Layer 2 of a small transformer language model trained on English Wikipedia (20 layers, counted from 0, width 128).
A neuron's activation on a vector x is GELU(weights . x + bias), where the dot is the dot product.

Input weights of the MLP neurons that the questions are about. A number n stands for n times 0.0086.
n7 (bias -0.005): -13 -1 -4 5 4 14 -2 3 -1 -16 1 9 -12 -6 13 1 -9 3 -12 -24 3 3 -7 28 -24 8 6 13 21 -4 -13 -3 -4 -13 -10 6 -3 6 19 -21 21 0 1 -7 -26 12 8 0 -34 6 0 -12 3 9 6 -6 -17 24 -2 13 -10 7 -3 -17 -19 2 -4 13 12 11 6 3 -18 4 11 -6 1 27 0 -17 -1 -1 -7 14 6 -8 -1 2 12 -3 -5 2 6 -8 8 -12 -3 -1 15 -2 22 -13 -1 6 6 9 10 -2 -5 10 -1 15 4 13 -10 -20 -4 5 1 8 -12 -5 -1 10 -4 4 22 -3
n34 (bias -0.053): -6 4 37 28 13 10 13 -9 -6 3 -19 0 26 -1 12 -19 -3 7 17 -13 -16 3 -16 -20 -6 1 10 13 -6 -10 10 -13 -13 -6 8 -10 -12 0 -20 10 -25 -13 -17 0 -6 -7 -5 4 12 -13 5 -8 -17 -11 -12 -9 -10 -1 12 9 -17 27 -7 18 -15 11 14 24 12 16 -11 -34 -6 -25 2 -4 1 -4 11 -4 -5 -14 8 13 0 -33 6 8 23 4 17 -9 -13 12 19 4 0 0 17 11 16 -13 -14 -4 0 -2 -10 9 -6 6 5 2 20 4 -16 0 -14 -9 -5 4 4 8 20 10 2 26 12 -7
n98 (bias -0.189): -52 4 -7 -16 33 1 42 -39 0 0 -42 -2 42 18 14 29 24 39 -51 -3 -76 -2 8 9 -34 25 -18 1 3 10 45 40 37 8 3 -26 56 16 93 -32 9 20 7 4 43 -42 34 8 -11 -19 -32 38 7 -13 -35 -5 10 52 -2 -35 -29 42 -18 -13 39 -51 -11 7 17 -16 5 -18 27 -23 94 -52 -24 0 -1 -24 -18 24 -27 6 2 2 16 14 -27 39 -25 -22 5 16 -16 -43 -55 11 -6 12 1 29 7 7 -26 23 27 -40 -11 -15 6 -56 -15 46 -12 -26 20 -13 -4 -40 26 -22 43 -4 -9 -5 -27 -3
n113 (bias -0.120): -5 -12 3 -24 7 -7 -9 7 4 -12 4 -9 -3 -4 5 8 -17 18 -1 3 8 1 6 1 6 -4 7 -6 -6 6 -5 -1 5 -1 10 -2 -19 -5 -4 0 9 14 4 19 1 -3 9 -8 10 -22 0 8 7 -1 4 3 3 -9 -7 -10 -4 10 4 -4 9 2 -4 -10 -1 2 -13 3 -8 4 22 -21 13 1 -12 -2 -2 0 -1 -16 2 -4 7 -8 0 -11 -2 -2 -2 3 2 10 4 0 4 1 13 17 4 0 -9 17 -1 0 10 0 5 8 -11 5 -13 -9 4 4 12 14 -17 7 0 -2 1 2 -2 -8
n117 (bias -0.075): 16 -2 22 22 -15 -18 -25 18 -10 7 -40 29 -6 6 24 -8 9 9 46 25 -2 -16 1 18 3 -1 -15 0 14 15 -10 -6 11 30 19 -2 16 20 -3 -9 -11 4 7 -26 -15 5 -15 -13 0 -15 -4 5 20 31 -1 -2 34 28 8 -21 -9 -16 -23 -8 -7 31 16 -5 -19 -20 10 -9 8 -3 14 16 -2 7 15 -7 2 -27 -39 9 -6 -13 -3 -4 -13 -31 -5 -31 -3 1 -18 9 17 -1 49 -9 -18 9 -15 9 25 2 -14 -1 -6 -27 5 -9 4 -30 -32 -33 -19 5 -7 -4 7 29 11 -10 -25 24 -24 -25
n123 (bias 0.062): -20 12 16 13 -7 18 -12 1 -18 -1 -13 1 -6 16 8 4 2 5 12 -17 6 5 -16 3 -13 18 -9 -2 -8 -5 8 16 4 10 2 4 -3 9 3 0 -1 15 5 -14 -19 -20 -11 19 -7 4 -12 8 -31 -1 -3 7 -9 -1 9 -2 -15 -6 -2 -18 -19 -4 -6 3 7 14 10 -2 1 -4 -9 9 2 -6 3 -5 -6 -15 12 -6 3 -11 13 34 0 12 -12 -4 -3 4 18 -14 10 1 12 -3 2 15 -1 3 -8 16 3 -26 -6 -12 9 -9 -5 -8 -25 6 -15 7 -4 -2 22 7 3 -10 4 15 3 0
n124 (bias -0.078): 0 2 -10 -17 -4 -3 -4 -5 -15 14 -14 29 31 20 1 5 4 2 12 -11 -36 2 -9 9 13 21 -13 -27 9 -28 -28 -9 -1 22 8 18 -2 -6 14 15 15 7 5 -19 -10 19 6 8 10 -26 26 -10 10 5 -1 -29 7 5 -2 7 -5 21 19 26 -19 -8 -18 10 9 7 -4 12 10 -2 -14 3 -21 19 -6 -35 -15 10 -1 -16 6 -18 -2 8 -6 -5 -15 12 -9 4 -2 -6 8 4 0 1 6 1 -3 20 -28 -12 -5 -27 -38 -17 -24 28 -18 30 5 -14 0 5 6 18 -24 7 9 11 -3 9 14 -3
n127 (bias -0.065): 3 6 6 -3 -2 6 -16 -20 -15 -17 -19 -8 3 4 -11 -4 -4 -4 8 -11 2 -14 -4 0 3 -19 -5 -7 -11 11 16 10 -3 -19 8 -12 9 23 -9 5 -23 1 4 12 3 2 6 -7 -5 -6 -10 17 2 -1 -27 5 -5 -5 6 7 6 9 3 0 2 3 0 12 4 14 24 1 -11 -14 6 -3 16 -8 14 -2 -11 16 7 -9 2 -8 2 5 9 12 7 0 20 13 -5 -5 12 0 16 1 -4 3 8 8 -6 7 -3 -6 -3 -6 9 -6 -10 4 -4 12 -7 -8 23 -19 -8 6 4 9 -6 6 -7 -6
n140 (bias 0.011): -4 12 -11 1 1 -2 0 0 4 4 -3 3 16 -2 -11 -12 -17 3 0 -14 -7 3 3 -8 -1 -12 -1 0 -2 0 7 0 -1 -1 -4 -7 -12 6 9 -11 9 -3 4 1 -10 -4 3 -5 6 1 -11 8 -5 -7 0 7 0 5 -8 14 -4 0 -6 3 -5 1 -9 4 0 -1 -6 2 7 -9 23 -15 -5 -11 11 3 0 10 11 -4 4 5 -2 -5 4 7 4 -3 -2 -26 -8 -1 -3 21 5 12 -1 -11 2 -2 -10 7 -5 -12 -13 -8 0 -8 -6 26 -3 3 -6 13 -1 4 -2 18 9 2 15 0 0 5
n157 (bias -0.055): 5 2 19 -7 -4 1 -9 -10 -6 -3 -9 20 -8 1 6 16 22 -3 0 -6 13 -21 2 -1 -13 0 19 4 7 1 -21 -6 8 -8 18 -2 8 3 1 -24 26 12 14 -7 19 -2 -1 11 -14 8 3 -9 24 5 -12 -21 0 2 3 2 24 12 -10 5 -8 -5 5 -21 5 24 -2 -5 -10 -13 -9 -1 14 13 -22 7 13 -11 3 -10 3 -10 9 6 30 2 -3 -8 -17 7 -3 -9 3 8 4 -3 6 -8 7 17 -8 -29 -22 -6 -7 1 2 -7 16 -7 -15 -17 -10 4 -2 2 -6 16 24 -1 -27 21 -7 -2
n181 (bias -0.078): -6 -17 -3 10 9 1 2 -6 22 18 13 7 17 8 24 1 6 20 -14 3 -4 -12 -1 14 11 14 -1 5 -15 -9 -14 -17 -4 -8 2 10 -11 6 -11 -8 18 -7 0 -6 4 -7 10 -1 4 -1 4 12 9 2 10 -9 -20 -13 2 -3 6 -10 3 -13 6 -16 3 -4 23 0 -1 16 5 6 -6 -4 -16 8 7 -9 -6 -14 8 35 11 -15 -9 -16 -25 8 0 4 11 4 -1 6 -3 6 24 -13 5 -26 -5 -7 11 -28 2 -5 -5 -1 6 17 22 -3 -3 -19 -4 7 -8 6 -5 6 -8 12 6 9 0 -1
n192 (bias -0.098): -11 1 0 18 22 12 -2 -14 -1 13 6 -17 -1 7 14 -11 -4 18 -3 3 -16 -3 0 2 -4 15 -2 9 15 -2 -20 12 -18 -5 16 -8 4 1 10 3 17 -7 -3 -2 -21 -4 -6 -1 -7 -5 -9 3 -2 -11 -3 2 -13 11 -6 4 11 4 -4 -9 -15 0 6 15 -3 12 8 17 1 -2 -15 -10 -5 6 0 -17 6 -11 -1 18 7 -11 9 7 6 6 -16 8 -2 5 7 -10 -2 -1 11 0 6 4 5 -3 3 2 -10 9 1 -3 -15 15 -2 13 -1 -16 -3 -9 15 11 -13 1 -6 -7 9 2 -4 -5
n211 (bias -0.101): 9 -12 -5 -12 4 8 15 16 -10 -5 -16 -31 24 -6 -15 -15 2 0 0 13 -15 -3 1 -18 4 20 13 1 -14 -10 0 2 -1 2 -4 0 8 19 3 14 -5 -11 -8 -4 -2 21 15 -2 -1 -9 -4 -7 14 0 23 22 -10 2 -12 18 1 0 -4 -10 -16 -4 5 27 -8 -21 12 13 -4 10 -17 -10 -6 -3 8 -23 -19 2 -10 7 2 2 7 1 10 10 5 -8 -4 -7 -18 28 -5 11 23 3 9 -9 -2 -8 -12 5 -12 -5 -11 -11 21 6 -31 22 -4 -22 -11 -5 25 20 -10 2 2 5 -10 -9 8 11
n234 (bias -0.046): 19 8 2 8 20 -4 1 -17 12 30 -26 24 14 -1 3 0 4 -15 -16 -28 17 3 12 -5 -1 3 8 0 10 -13 0 3 -6 -42 -5 6 -10 -15 21 -11 -12 -1 -9 -1 1 0 -27 0 9 2 -7 -2 8 10 2 -5 7 27 -6 -22 13 8 1 3 -7 5 -5 -12 22 2 -23 -18 -8 -7 20 7 -2 -12 14 -26 -1 0 -8 5 10 -7 2 2 -1 -12 21 -4 9 -6 11 -19 -17 -9 13 28 9 -2 -3 -15 5 11 14 -18 -12 -17 11 -14 -6 -2 0 -5 4 11 -19 -2 -2 -14 23 13 -19 3 27 13
n316 (bias -0.131): -1 2 6 5 3 10 4 -2 -6 -7 -8 -6 0 7 8 -6 10 -3 -24 -5 10 3 3 -7 -13 1 -5 0 1 1 -19 -2 -10 -8 -6 0 -10 2 8 -2 4 2 15 -4 -6 3 12 -11 -2 3 5 -11 5 2 6 -7 -9 4 2 10 6 12 -11 -5 6 -3 4 2 -10 16 1 5 -15 -3 -6 -1 1 3 -8 -4 -1 -3 -15 12 -7 -6 5 -2 12 1 -8 18 -5 3 7 3 4 15 2 -3 -8 -4 2 4 4 -10 1 -4 -4 2 -3 10 0 -11 3 5 2 -1 9 -1 -8 12 7 6 -9 7 8 5
n340 (bias -0.040): 9 -19 -12 3 16 11 -14 9 18 12 -2 4 -8 1 6 -8 -8 7 -23 16 -10 -15 15 -2 5 1 -26 11 17 -11 -8 8 -4 15 -7 -5 -28 -1 21 9 15 -6 7 -7 5 -9 -8 -3 15 10 -14 13 -13 -12 -3 -4 -9 17 -3 6 -7 8 13 20 -8 -15 14 0 -9 5 -4 -5 6 -12 -16 -7 8 6 -13 -8 0 7 -7 7 13 -9 14 -20 -7 7 -12 -3 16 -7 14 -3 -4 8 1 22 -14 2 6 7 -22 -7 14 -16 20 6 1 18 6 -2 0 -13 9 8 -10 8 -8 -4 -15 -8 8 0 10 -9
n357 (bias -0.017): -3 4 -4 14 -13 1 -4 3 6 6 0 6 3 10 1 -17 1 0 -13 3 14 5 6 -8 -16 10 -1 -2 0 -7 7 11 10 12 -6 -3 -9 11 25 -4 3 -2 0 -3 0 2 10 -6 -4 -3 -12 -3 -5 1 -2 0 -16 -1 11 -2 -3 -3 -5 -1 -1 -4 12 8 4 10 -8 13 -7 4 -9 -6 -2 -3 14 -3 0 1 -1 -18 7 -7 -4 6 13 9 -13 -11 -23 -4 -4 -4 -18 15 0 -1 -9 -14 1 7 -19 4 -11 -10 3 -7 1 0 12 9 -13 -1 -2 7 16 5 14 2 6 -3 -9 15 11 2
n369 (bias -0.035): 22 1 3 2 9 -1 -7 19 -17 10 -12 -10 13 2 -16 25 -6 -2 2 0 -12 3 5 -6 -2 6 -7 -9 -6 11 7 -6 -7 -15 -16 -1 -6 -3 24 -14 17 3 9 -3 -6 -7 19 5 -4 0 -11 9 8 2 11 18 -8 2 13 -1 -3 -6 -9 -19 -17 9 7 -5 0 -2 -7 9 -18 1 10 8 -17 2 7 1 -13 11 11 -6 9 -1 1 3 15 5 0 -31 -9 -14 -4 10 22 10 -5 3 -14 11 2 10 -9 6 -6 -11 -16 -10 13 3 -23 -11 1 -17 1 10 -5 -16 4 -9 12 -2 2 -3 -8 11
n378 (bias -0.208): 3 6 -8 12 -3 -11 -7 -9 -5 4 5 4 -12 -1 5 9 -5 -2 7 7 2 -9 -11 -18 -3 8 -14 10 0 -7 3 17 7 -2 17 -19 -13 -1 -9 -1 -2 17 -5 8 -12 -13 -11 -2 7 20 14 1 4 5 3 16 4 -7 7 -6 4 -5 11 7 2 10 14 -8 8 6 -5 15 13 -12 13 5 4 -9 -20 1 16 -2 5 -1 24 -6 -8 -8 2 8 -12 -4 -2 5 -5 -10 3 2 -4 -8 0 12 -4 -1 -8 -25 0 -11 2 -1 -9 10 -5 -8 -23 4 3 8 -15 -14 1 15 -3 8 -12 7 9 3
n406 (bias -0.143): 11 -18 0 1 -27 5 4 3 -15 17 11 2 6 0 17 6 -2 -9 12 -6 -6 9 -1 -3 9 12 9 8 -28 -11 10 10 -9 -12 -8 -11 3 -4 5 -2 -12 13 8 -13 -15 -2 5 0 -4 -15 11 -3 -14 6 12 -2 5 7 6 -10 10 9 1 -8 19 0 19 0 -3 15 0 -8 -7 -3 14 -23 1 -2 -1 -10 -11 1 -31 5 -8 17 -5 14 13 7 4 -23 7 3 -12 7 -9 24 -10 -7 -4 -7 11 -17 32 8 3 2 -20 -3 -2 11 -2 3 -1 -1 6 -5 -13 22 -3 -6 15 16 -14 8 10 -25
n423 (bias -0.108): 3 5 8 -17 5 6 8 -17 15 -6 6 -13 10 -20 -8 20 1 -14 35 -3 10 -13 11 8 15 -32 -9 -14 -7 14 0 -13 31 3 -7 -20 -5 8 5 5 9 10 15 4 -6 -28 18 3 13 4 9 12 10 0 -14 -3 24 2 -1 -33 -1 18 19 18 3 8 6 -17 8 -23 3 -33 -4 -21 32 2 13 -17 2 12 6 17 -10 5 12 -7 7 -8 -15 -18 16 -14 22 10 -11 -4 10 -8 -10 3 -2 11 17 -11 3 -16 -3 -17 12 -20 2 -3 -7 0 9 10 25 -5 1 -35 -4 -30 -16 5 -1 9 -25 3
n444 (bias -0.135): -7 0 7 18 6 10 10 -7 -7 2 -21 16 4 23 22 -11 21 -13 9 9 -3 6 11 1 5 -4 4 13 -2 19 -4 -6 -7 6 -10 -10 -10 7 10 -1 -4 -12 -20 8 0 -7 4 2 7 5 0 3 10 18 -12 -24 -16 10 22 3 -14 0 -6 -13 9 17 -1 -4 11 -10 -4 -10 -24 17 -13 12 -10 5 10 -28 -12 -1 -8 14 3 8 15 -1 4 -12 -5 -4 -7 14 -4 -40 7 24 20 -3 1 -2 5 -9 8 13 11 -15 3 6 -9 0 17 -8 -15 3 18 -14 -12 -18 -10 9 19 -11 -13 1 -9 -9
n452 (bias -0.134): -3 -23 -21 -10 24 23 -4 -3 8 -2 5 -6 -25 -4 7 -24 15 10 10 -4 -13 0 14 2 9 12 -9 6 3 18 -7 -5 1 -13 3 20 -2 -2 -1 9 27 0 14 6 4 -18 9 -26 2 1 -5 35 19 10 13 14 12 5 13 -6 4 -2 13 -9 -2 5 4 -13 -5 -4 7 0 13 -8 25 -7 0 12 -12 1 -2 -13 -6 -1 0 1 -9 9 -22 -14 2 -18 7 -11 -26 -4 10 -10 -2 7 -15 9 14 18 11 -14 7 -15 0 -11 -20 -7 -17 -2 16 -30 10 4 6 6 -27 -14 -5 17 -4 5 -1 -32
n454 (bias -0.046): -15 -10 5 -3 10 -3 -9 2 1 -10 -14 5 -5 -7 1 6 17 8 9 12 -2 -16 3 8 12 3 -12 9 -6 -1 14 -2 9 -1 -2 1 7 -17 5 2 13 -1 6 8 1 -21 -6 -14 19 -13 15 0 -6 7 -10 2 16 -2 -5 2 -3 21 -8 2 -17 -16 11 14 -4 3 -5 -4 -11 -17 -4 -9 9 8 -11 -7 -10 -13 5 -5 2 -3 7 -5 -6 -12 -1 0 14 -3 -3 -1 9 16 8 -1 -9 19 0 9 10 6 7 -5 8 13 3 18 -9 9 16 -1 -7 -8 0 5 -9 -9 -15 8 2 -4 0 -4
n458 (bias -0.064): -15 -3 -15 -11 5 -6 7 3 -2 -4 -1 -11 4 11 9 -4 -6 7 4 17 10 4 -5 -7 -13 4 6 -3 -1 4 -2 0 -1 9 -1 14 4 6 16 -5 -18 -6 7 -13 -4 5 -6 -9 -4 -13 -13 -16 -4 -5 17 3 -10 -17 2 8 0 10 -18 5 -6 9 -1 8 1 12 -2 0 -7 13 7 -2 16 8 4 -2 0 6 -3 9 8 5 5 11 -1 -15 -8 5 0 -9 -9 1 10 5 13 -19 -1 -11 16 -5 -1 21 -2 1 3 -4 4 12 -13 17 -2 -13 -6 -10 7 20 7 4 -3 -16 -15 -5 -2 5
n470 (bias -0.065): -2 -7 14 10 8 14 10 -1 -8 14 5 24 3 -5 2 0 6 3 -6 1 -4 0 -8 -21 -12 -21 -12 22 -2 -9 7 -5 26 -1 -14 1 -4 -8 -8 1 10 25 6 -22 0 -13 -19 -2 -7 2 23 -7 -14 6 -7 -4 9 22 6 6 -8 9 -13 13 -22 -11 24 22 -8 14 1 -4 2 -17 -6 5 2 20 -7 -19 -15 3 13 13 -12 -7 -22 13 -12 -14 -18 1 19 -13 16 -6 0 -7 -6 6 5 -8 12 23 4 -14 -2 7 -7 7 18 0 -2 -7 -7 4 27 3 -4 -7 -9 8 -14 -7 -6 -8 19 4
n484 (bias -0.049): 5 8 -3 -1 5 -4 -2 12 -1 9 -7 -2 1 -8 14 1 -5 0 -3 -5 8 -1 -21 -18 -6 -3 -10 -6 9 -8 13 3 4 -10 -21 -4 9 -1 10 3 16 12 9 -12 -6 -7 -3 -11 -2 -5 4 0 -8 1 9 19 -20 10 0 2 4 0 0 -2 -4 -2 8 -1 11 -12 -12 -14 -6 -3 1 -14 15 0 -10 -3 1 -6 1 2 2 11 -6 -2 4 8 -15 1 -10 -2 0 21 -4 14 -25 4 12 -1 16 -16 3 20 -6 13 8 -1 -2 18 2 14 -11 4 -7 -9 8 12 1 4 10 16 -1 -11 7 -6
n509 (bias -0.106): 15 3 -23 9 -6 -13 8 -14 -17 18 3 11 20 15 3 -10 -10 30 -9 -4 -12 7 -5 -7 13 16 17 13 1 7 -26 18 -11 12 -3 10 24 -9 1 -2 -11 -12 2 7 -8 0 2 5 0 -2 -19 16 5 6 0 -1 -3 2 -6 -2 0 -35 -18 2 0 -12 -9 8 4 -4 1 26 3 15 -8 -16 7 11 19 -7 2 -2 17 8 3 2 12 0 -9 -3 -36 0 -29 2 -11 -6 -7 12 21 -14 9 -18 -17 -13 -12 11 -9 9 1 10 2 23 4 20 -16 -7 -13 0 13 20 -14 12 14 -30 -7 -5 21 -10

Each question shows a token from some text and the vector x that enters the MLP there. A number n stands for n times 0.037.

" poetry": -31 11 -29 -37 -15 -9 -25 -2 -4 12 15 5 4 11 -17 7 -1 -40 21 -11 -35 3 1 29 6 4 -1 -20 -11 13 -16 -1 9 1 22 -6 34 -6 -25 35 -13 4 -31 6 -4 62 -5 34 -6 -9 -22 -32 -11 -5 22 0 56 13 10 10 41 -10 18 -2 -29 -8 -16 -31 7 -3 -24 -9 21 42 -3 5 -23 -11 0 18 15 3 7 -7 2 -5 6 -16 22 40 -14 -1 -9 1 28 9 -8 -5 -21 13 15 -10 -14 34 0 0 13 -6 5 18 -7 -4 14 10 -3 -5 4 16 -9 5 13 -26 12 -12 5 -23 -8 -18
The neuron with the highest activation: n124

"like": -13 -5 -9 -18 14 -14 8 32 -4 9 26 -19 -18 20 -20 -2 43 -10 10 -4 -14 -10 -6 6 11 0 7 5 3 18 -3 -16 -8 17 10 19 37 -16 -2 54 1 -22 -16 40 21 36 -17 25 0 -10 4 -11 -51 -22 3 7 -4 -2 -20 -14 6 4 -15 -16 -42 -2 4 -6 -7 -13 -18 17 -7 21 -9 -11 25 -15 8 21 28 6 20 -10 -10 45 -22 -26 0 14 15 -11 -17 1 11 -2 7 -25 -1 15 9 -20 -8 -3 -21 14 -3 50 15 27 -49 -6 0 2 40 -2 -28 4 -16 -20 23 3 13 4 -21 -42 1 -19
The two highest activations, in order: n509, n484

" The": -13 7 14 -9 6 27 -23 -3 1 -7 25 -13 -44 4 3 -31 14 6 -3 -2 -22 6 5 -11 -22 26 8 12 1 3 8 14 18 -6 14 -18 30 -67 9 41 -6 -8 14 12 25 27 -4 41 4 2 -17 17 -13 -27 -12 -6 26 -29 3 -2 7 -4 -18 -9 -34 -12 -9 -20 -12 -2 1 14 0 24 -31 17 -8 -21 7 27 7 15 22 -17 -25 8 8 -16 4 12 3 13 2 -4 19 -15 -2 -22 -13 -3 2 -14 -15 -14 -9 13 26 52 16 26 -8 2 -9 -27 52 -15 13 4 6 -8 13 5 16 15 -5 -15 -33 26
The neuron with the highest activation: n192

"%": -15 -5 1 3 5 -14 -26 7 18 28 42 -15 -6 18 20 -13 -4 -27 -5 -6 -3 -2 16 -6 2 -11 23 -29 -8 29 3 12 23 -12 13 6 30 -16 26 32 -5 -26 0 31 3 27 -4 7 13 5 -1 -47 17 -24 -3 -15 28 -14 27 8 0 -41 -1 2 -25 3 -1 15 8 9 -26 7 10 -1 -21 41 5 -25 10 -9 5 -8 16 2 -12 -17 -16 -2 26 7 14 4 -28 -10 21 -21 -6 -4 -5 14 1 -22 -30 16 -5 13 10 50 -14 31 -18 -14 -13 -4 25 31 -30 5 -6 -35 34 -27 -11 0 -10 -3 -31 -20
The neuron with the highest activation: n357

" though": -3 5 -11 -8 -24 -32 16 24 -17 18 17 -35 -29 -4 -19 -7 4 -9 -2 -8 -28 10 -5 11 -2 -6 15 -33 1 20 -14 -28 -5 18 4 5 -6 -24 14 61 -3 -30 -8 33 1 0 -24 18 -4 7 4 -21 -9 -28 -15 7 7 21 -8 21 28 -4 3 -3 -25 15 0 3 4 -7 -8 31 -10 11 -11 17 16 24 7 -3 22 13 -6 -6 -16 25 -11 -29 13 25 21 -14 -7 -16 35 21 5 -17 -11 -5 4 -9 5 -11 -17 3 4 74 21 25 -13 -27 -13 -13 17 5 -1 8 0 -39 0 -11 10 32 10 -5 -37 17
The most active neuron and its activation: n369, at about 0.12

" through": 5 6 3 -15 -10 -24 -17 -2 -10 15 23 1 -43 16 -9 3 65 -34 0 -11 -13 -13 4 34 -18 -29 16 23 -20 10 2 16 2 11 9 -17 27 -19 11 2 6 -33 -8 16 12 36 -12 -1 -11 13 -1 -16 -45 -31 -9 16 -2 8 -11 5 43 -34 -14 -6 -38 -5 -14 -13 -17 2 -16 22 3 3 11 -1 -8 -4 3 5 0 11 13 -2 -17 28 -9 5 -12 11 -7 6 16 -4 27 15 -6 19 -15 10 12 -14 2 0 -5 20 9 86 -10 38 -14 12 5 -19 7 -14 -16 7 -19 -7 28 17 10 -1 -33 -27 -35 22
The three highest activations, in order: n157, n484, n509

"-": 10 2 25 8 -6 -10 -28 18 14 -2 0 -17 -15 9 2 -14 8 3 2 6 -14 26 23 25 -7 -20 -2 11 -15 14 25 5 6 25 9 -2 39 -18 -10 47 15 -51 -18 6 -2 59 -17 15 -18 -7 9 -17 10 -23 17 1 11 -1 -23 16 22 -42 -26 -11 -5 -5 5 -8 -27 -24 -2 -20 21 38 -14 0 5 -10 27 28 5 -6 5 -23 -19 33 -18 0 -18 -2 -6 -8 19 -5 12 1 -5 9 20 2 7 -9 -32 21 10 8 -13 45 10 -5 10 -37 -2 -30 -5 -11 -5 16 1 -17 46 15 16 -4 -35 -9 -50 -4
The neuron with the highest activation: n117

" 1961": -20 12 -17 5 -20 6 -3 -12 -8 12 18 -8 9 24 -19 20 -17 -5 6 1 -29 15 -11 30 -26 -6 8 -24 -1 -16 36 -1 23 -13 30 12 6 -6 9 12 4 -32 -10 21 44 -8 22 37 -22 -10 -11 -24 -24 -31 -4 -37 38 37 0 -2 2 9 -19 10 -20 -23 -14 -9 -29 -14 -9 -16 22 20 16 5 -14 -10 -11 31 1 -12 9 1 -3 13 4 -10 -6 29 -3 3 5 7 21 -11 -5 -2 -8 -2 7 -17 -33 26 -6 -3 15 42 2 -1 -12 0 -7 3 22 17 22 -15 -16 -32 39 -28 35 -14 -4 -9 -22 24
The most active neuron and its activation: n98, at about 5.6

"sk": 25 11 -9 -4 19 21 -41 12 15 5 7 -14 -15 -27 1 1 7 -13 15 15 -15 2 -1 -12 -1 -37 18 0 -3 -8 -7 4 49 -47 36 -11 34 5 -16 32 -15 -5 -8 24 28 32 8 56 -10 14 17 -29 -50 18 25 -28 5 -39 4 17 -1 -1 -2 -18 -7 -3 -12 -24 -4 -10 -6 -4 17 6 1 4 -15 -34 -36 -4 -4 -7 22 22 -8 23 -25 8 -23 9 -19 37 -36 -4 13 -2 3 -3 5 7 -1 5 -9 16 9 3 -11 35 5 14 -9 -5 3 -14 -6 16 2 17 -14 -36 3 -6 10 -1 -2 4 -16 12
The neuron with the highest activation: n378

" rate": -5 -8 -14 -26 2 -25 -7 3 4 17 38 25 -24 22 19 -8 -23 -6 -3 -1 -33 -20 27 11 -5 2 11 -19 -31 13 1 7 -9 -2 32 6 35 1 8 47 10 -24 -1 14 15 29 -20 37 0 -5 21 -54 -27 -46 8 -2 19 -13 17 -7 23 -28 7 -20 -1 -1 -5 16 18 3 -27 19 -5 3 -15 31 -17 -6 -21 4 23 -20 8 2 2 -5 3 15 -5 -8 12 -19 -12 2 13 2 -9 4 -15 16 13 -1 -6 5 1 0 11 24 -17 14 -21 -24 -8 -6 28 37 -36 16 -45 -28 13 -21 43 7 14 -7 7 -7
The two highest activations, in order: n124, n234

" \"": -9 -6 0 -14 -19 -3 -7 2 8 -37 22 -18 -24 14 -2 10 -15 -21 4 13 -5 10 16 -10 -18 5 -10 -17 -41 7 15 2 -1 26 19 7 39 -21 -10 30 0 -16 -5 30 -14 53 -1 18 -13 3 1 15 6 -54 1 -1 29 13 10 3 42 5 -13 -7 -13 4 -13 -29 -10 5 -36 24 23 14 -15 -4 -8 -17 24 22 -8 1 22 -9 -39 12 12 -28 -6 19 6 -10 28 -13 3 5 -6 -8 -2 8 23 -4 -10 -6 -21 21 12 65 -11 32 4 -15 4 -6 17 -16 0 -4 3 -12 45 2 4 -4 -13 -31 -27 -5
The neuron with the highest activation: n211

"\n": -3 9 18 -43 5 2 -39 -24 0 1 -3 -9 -37 4 10 -15 -10 3 -14 4 -11 20 4 23 -15 -7 -10 7 -28 27 8 2 16 9 11 0 -6 -20 18 16 7 -39 24 5 16 45 -11 4 17 46 -15 -22 -20 -37 6 -21 24 -5 9 -8 39 -22 -31 4 5 -10 3 -2 -25 -1 -15 2 7 -5 4 20 -17 -16 9 28 -27 -12 7 -17 8 47 -3 -35 -6 28 24 -12 20 -15 20 -8 -1 4 -11 16 30 9 -10 25 -13 -5 2 74 7 5 -6 16 13 5 33 8 6 -5 4 -31 20 -23 -13 -3 -3 -28 -7 -5
The two highest activations, in order: n340, n454

" has": -14 3 -2 -8 -25 -2 -8 -4 9 19 -9 2 -34 -11 -19 -8 28 -8 26 -14 3 7 33 41 -11 9 4 -22 -18 19 23 -11 5 8 26 -10 26 -29 -5 19 16 -48 4 16 21 18 -10 23 25 20 3 -44 -50 -3 2 8 2 8 34 12 21 -6 -9 8 -16 0 -33 -12 -3 0 -13 25 -8 12 -27 -8 -6 -25 -12 18 15 1 -8 0 -15 12 -48 -10 1 -19 -9 -18 19 -7 28 4 2 -5 -27 3 17 -4 -15 12 -16 26 26 42 -24 28 -3 -23 -12 -5 13 16 21 3 -3 -30 21 -20 21 7 6 -18 -23 12
The neuron with the highest activation: n454

" the": -4 -14 3 2 11 27 -36 10 3 4 20 -5 -56 6 -9 -14 18 8 5 4 -12 8 17 17 -10 4 13 16 -9 1 19 4 15 -3 16 -12 31 -75 13 34 8 -10 7 16 15 17 -16 27 -4 21 -14 -7 -28 -30 -19 -6 34 -24 -3 5 7 -10 -27 -10 -35 -6 -16 -28 -13 -2 4 6 2 36 -25 20 -5 -21 -8 24 5 12 30 7 -8 -2 8 -26 -15 28 9 9 2 1 10 4 -5 -7 -27 -13 16 -14 -19 1 7 6 2 49 7 7 2 -13 12 -19 64 -16 17 5 -3 -10 16 8 7 -3 -21 -14 -25 12
The most active neuron and its activation: n454, at about 0.12

"lex": 16 -12 8 -3 8 -7 -26 4 -1 26 -10 3 -38 -2 -8 -4 -15 -16 -5 14 13 0 -20 -17 -50 -16 -8 -12 12 5 15 9 8 -28 8 13 31 -8 -29 56 -12 -29 1 -5 1 -2 4 23 -14 7 1 0 -37 -53 29 -17 19 -32 12 31 20 -42 1 -24 -12 -14 -15 5 22 -18 -1 0 -10 18 16 19 12 -14 -8 11 -22 20 25 -7 -24 17 -2 13 13 12 1 12 -15 8 15 6 -3 -35 13 5 56 5 -18 -5 6 28 -11 20 32 4 -31 -10 8 27 9 16 -7 -3 0 4 16 -20 21 1 5 1 -10 -14
The two highest activations, in order: n484, n123

" jun": 17 6 8 -12 2 3 -11 10 20 12 40 2 -19 9 -20 6 10 -9 -17 -32 12 -11 36 10 -14 16 -2 18 -5 -9 1 -16 27 8 -5 -5 17 -22 -8 33 18 -42 -12 1 4 -19 54 -2 -4 2 14 -17 -61 -11 16 -16 22 -15 7 -29 21 -14 7 -5 0 7 1 -11 4 -9 -12 8 10 24 -22 19 1 -7 12 31 -22 -12 2 -1 -31 -33 -27 -11 -41 20 3 10 -9 -23 4 20 6 -27 1 13 29 -3 -6 7 18 -16 37 60 0 38 -16 -21 0 -16 12 -8 -26 7 0 -8 11 18 -15 -4 13 10 -26 5
The neuron with the highest activation: n181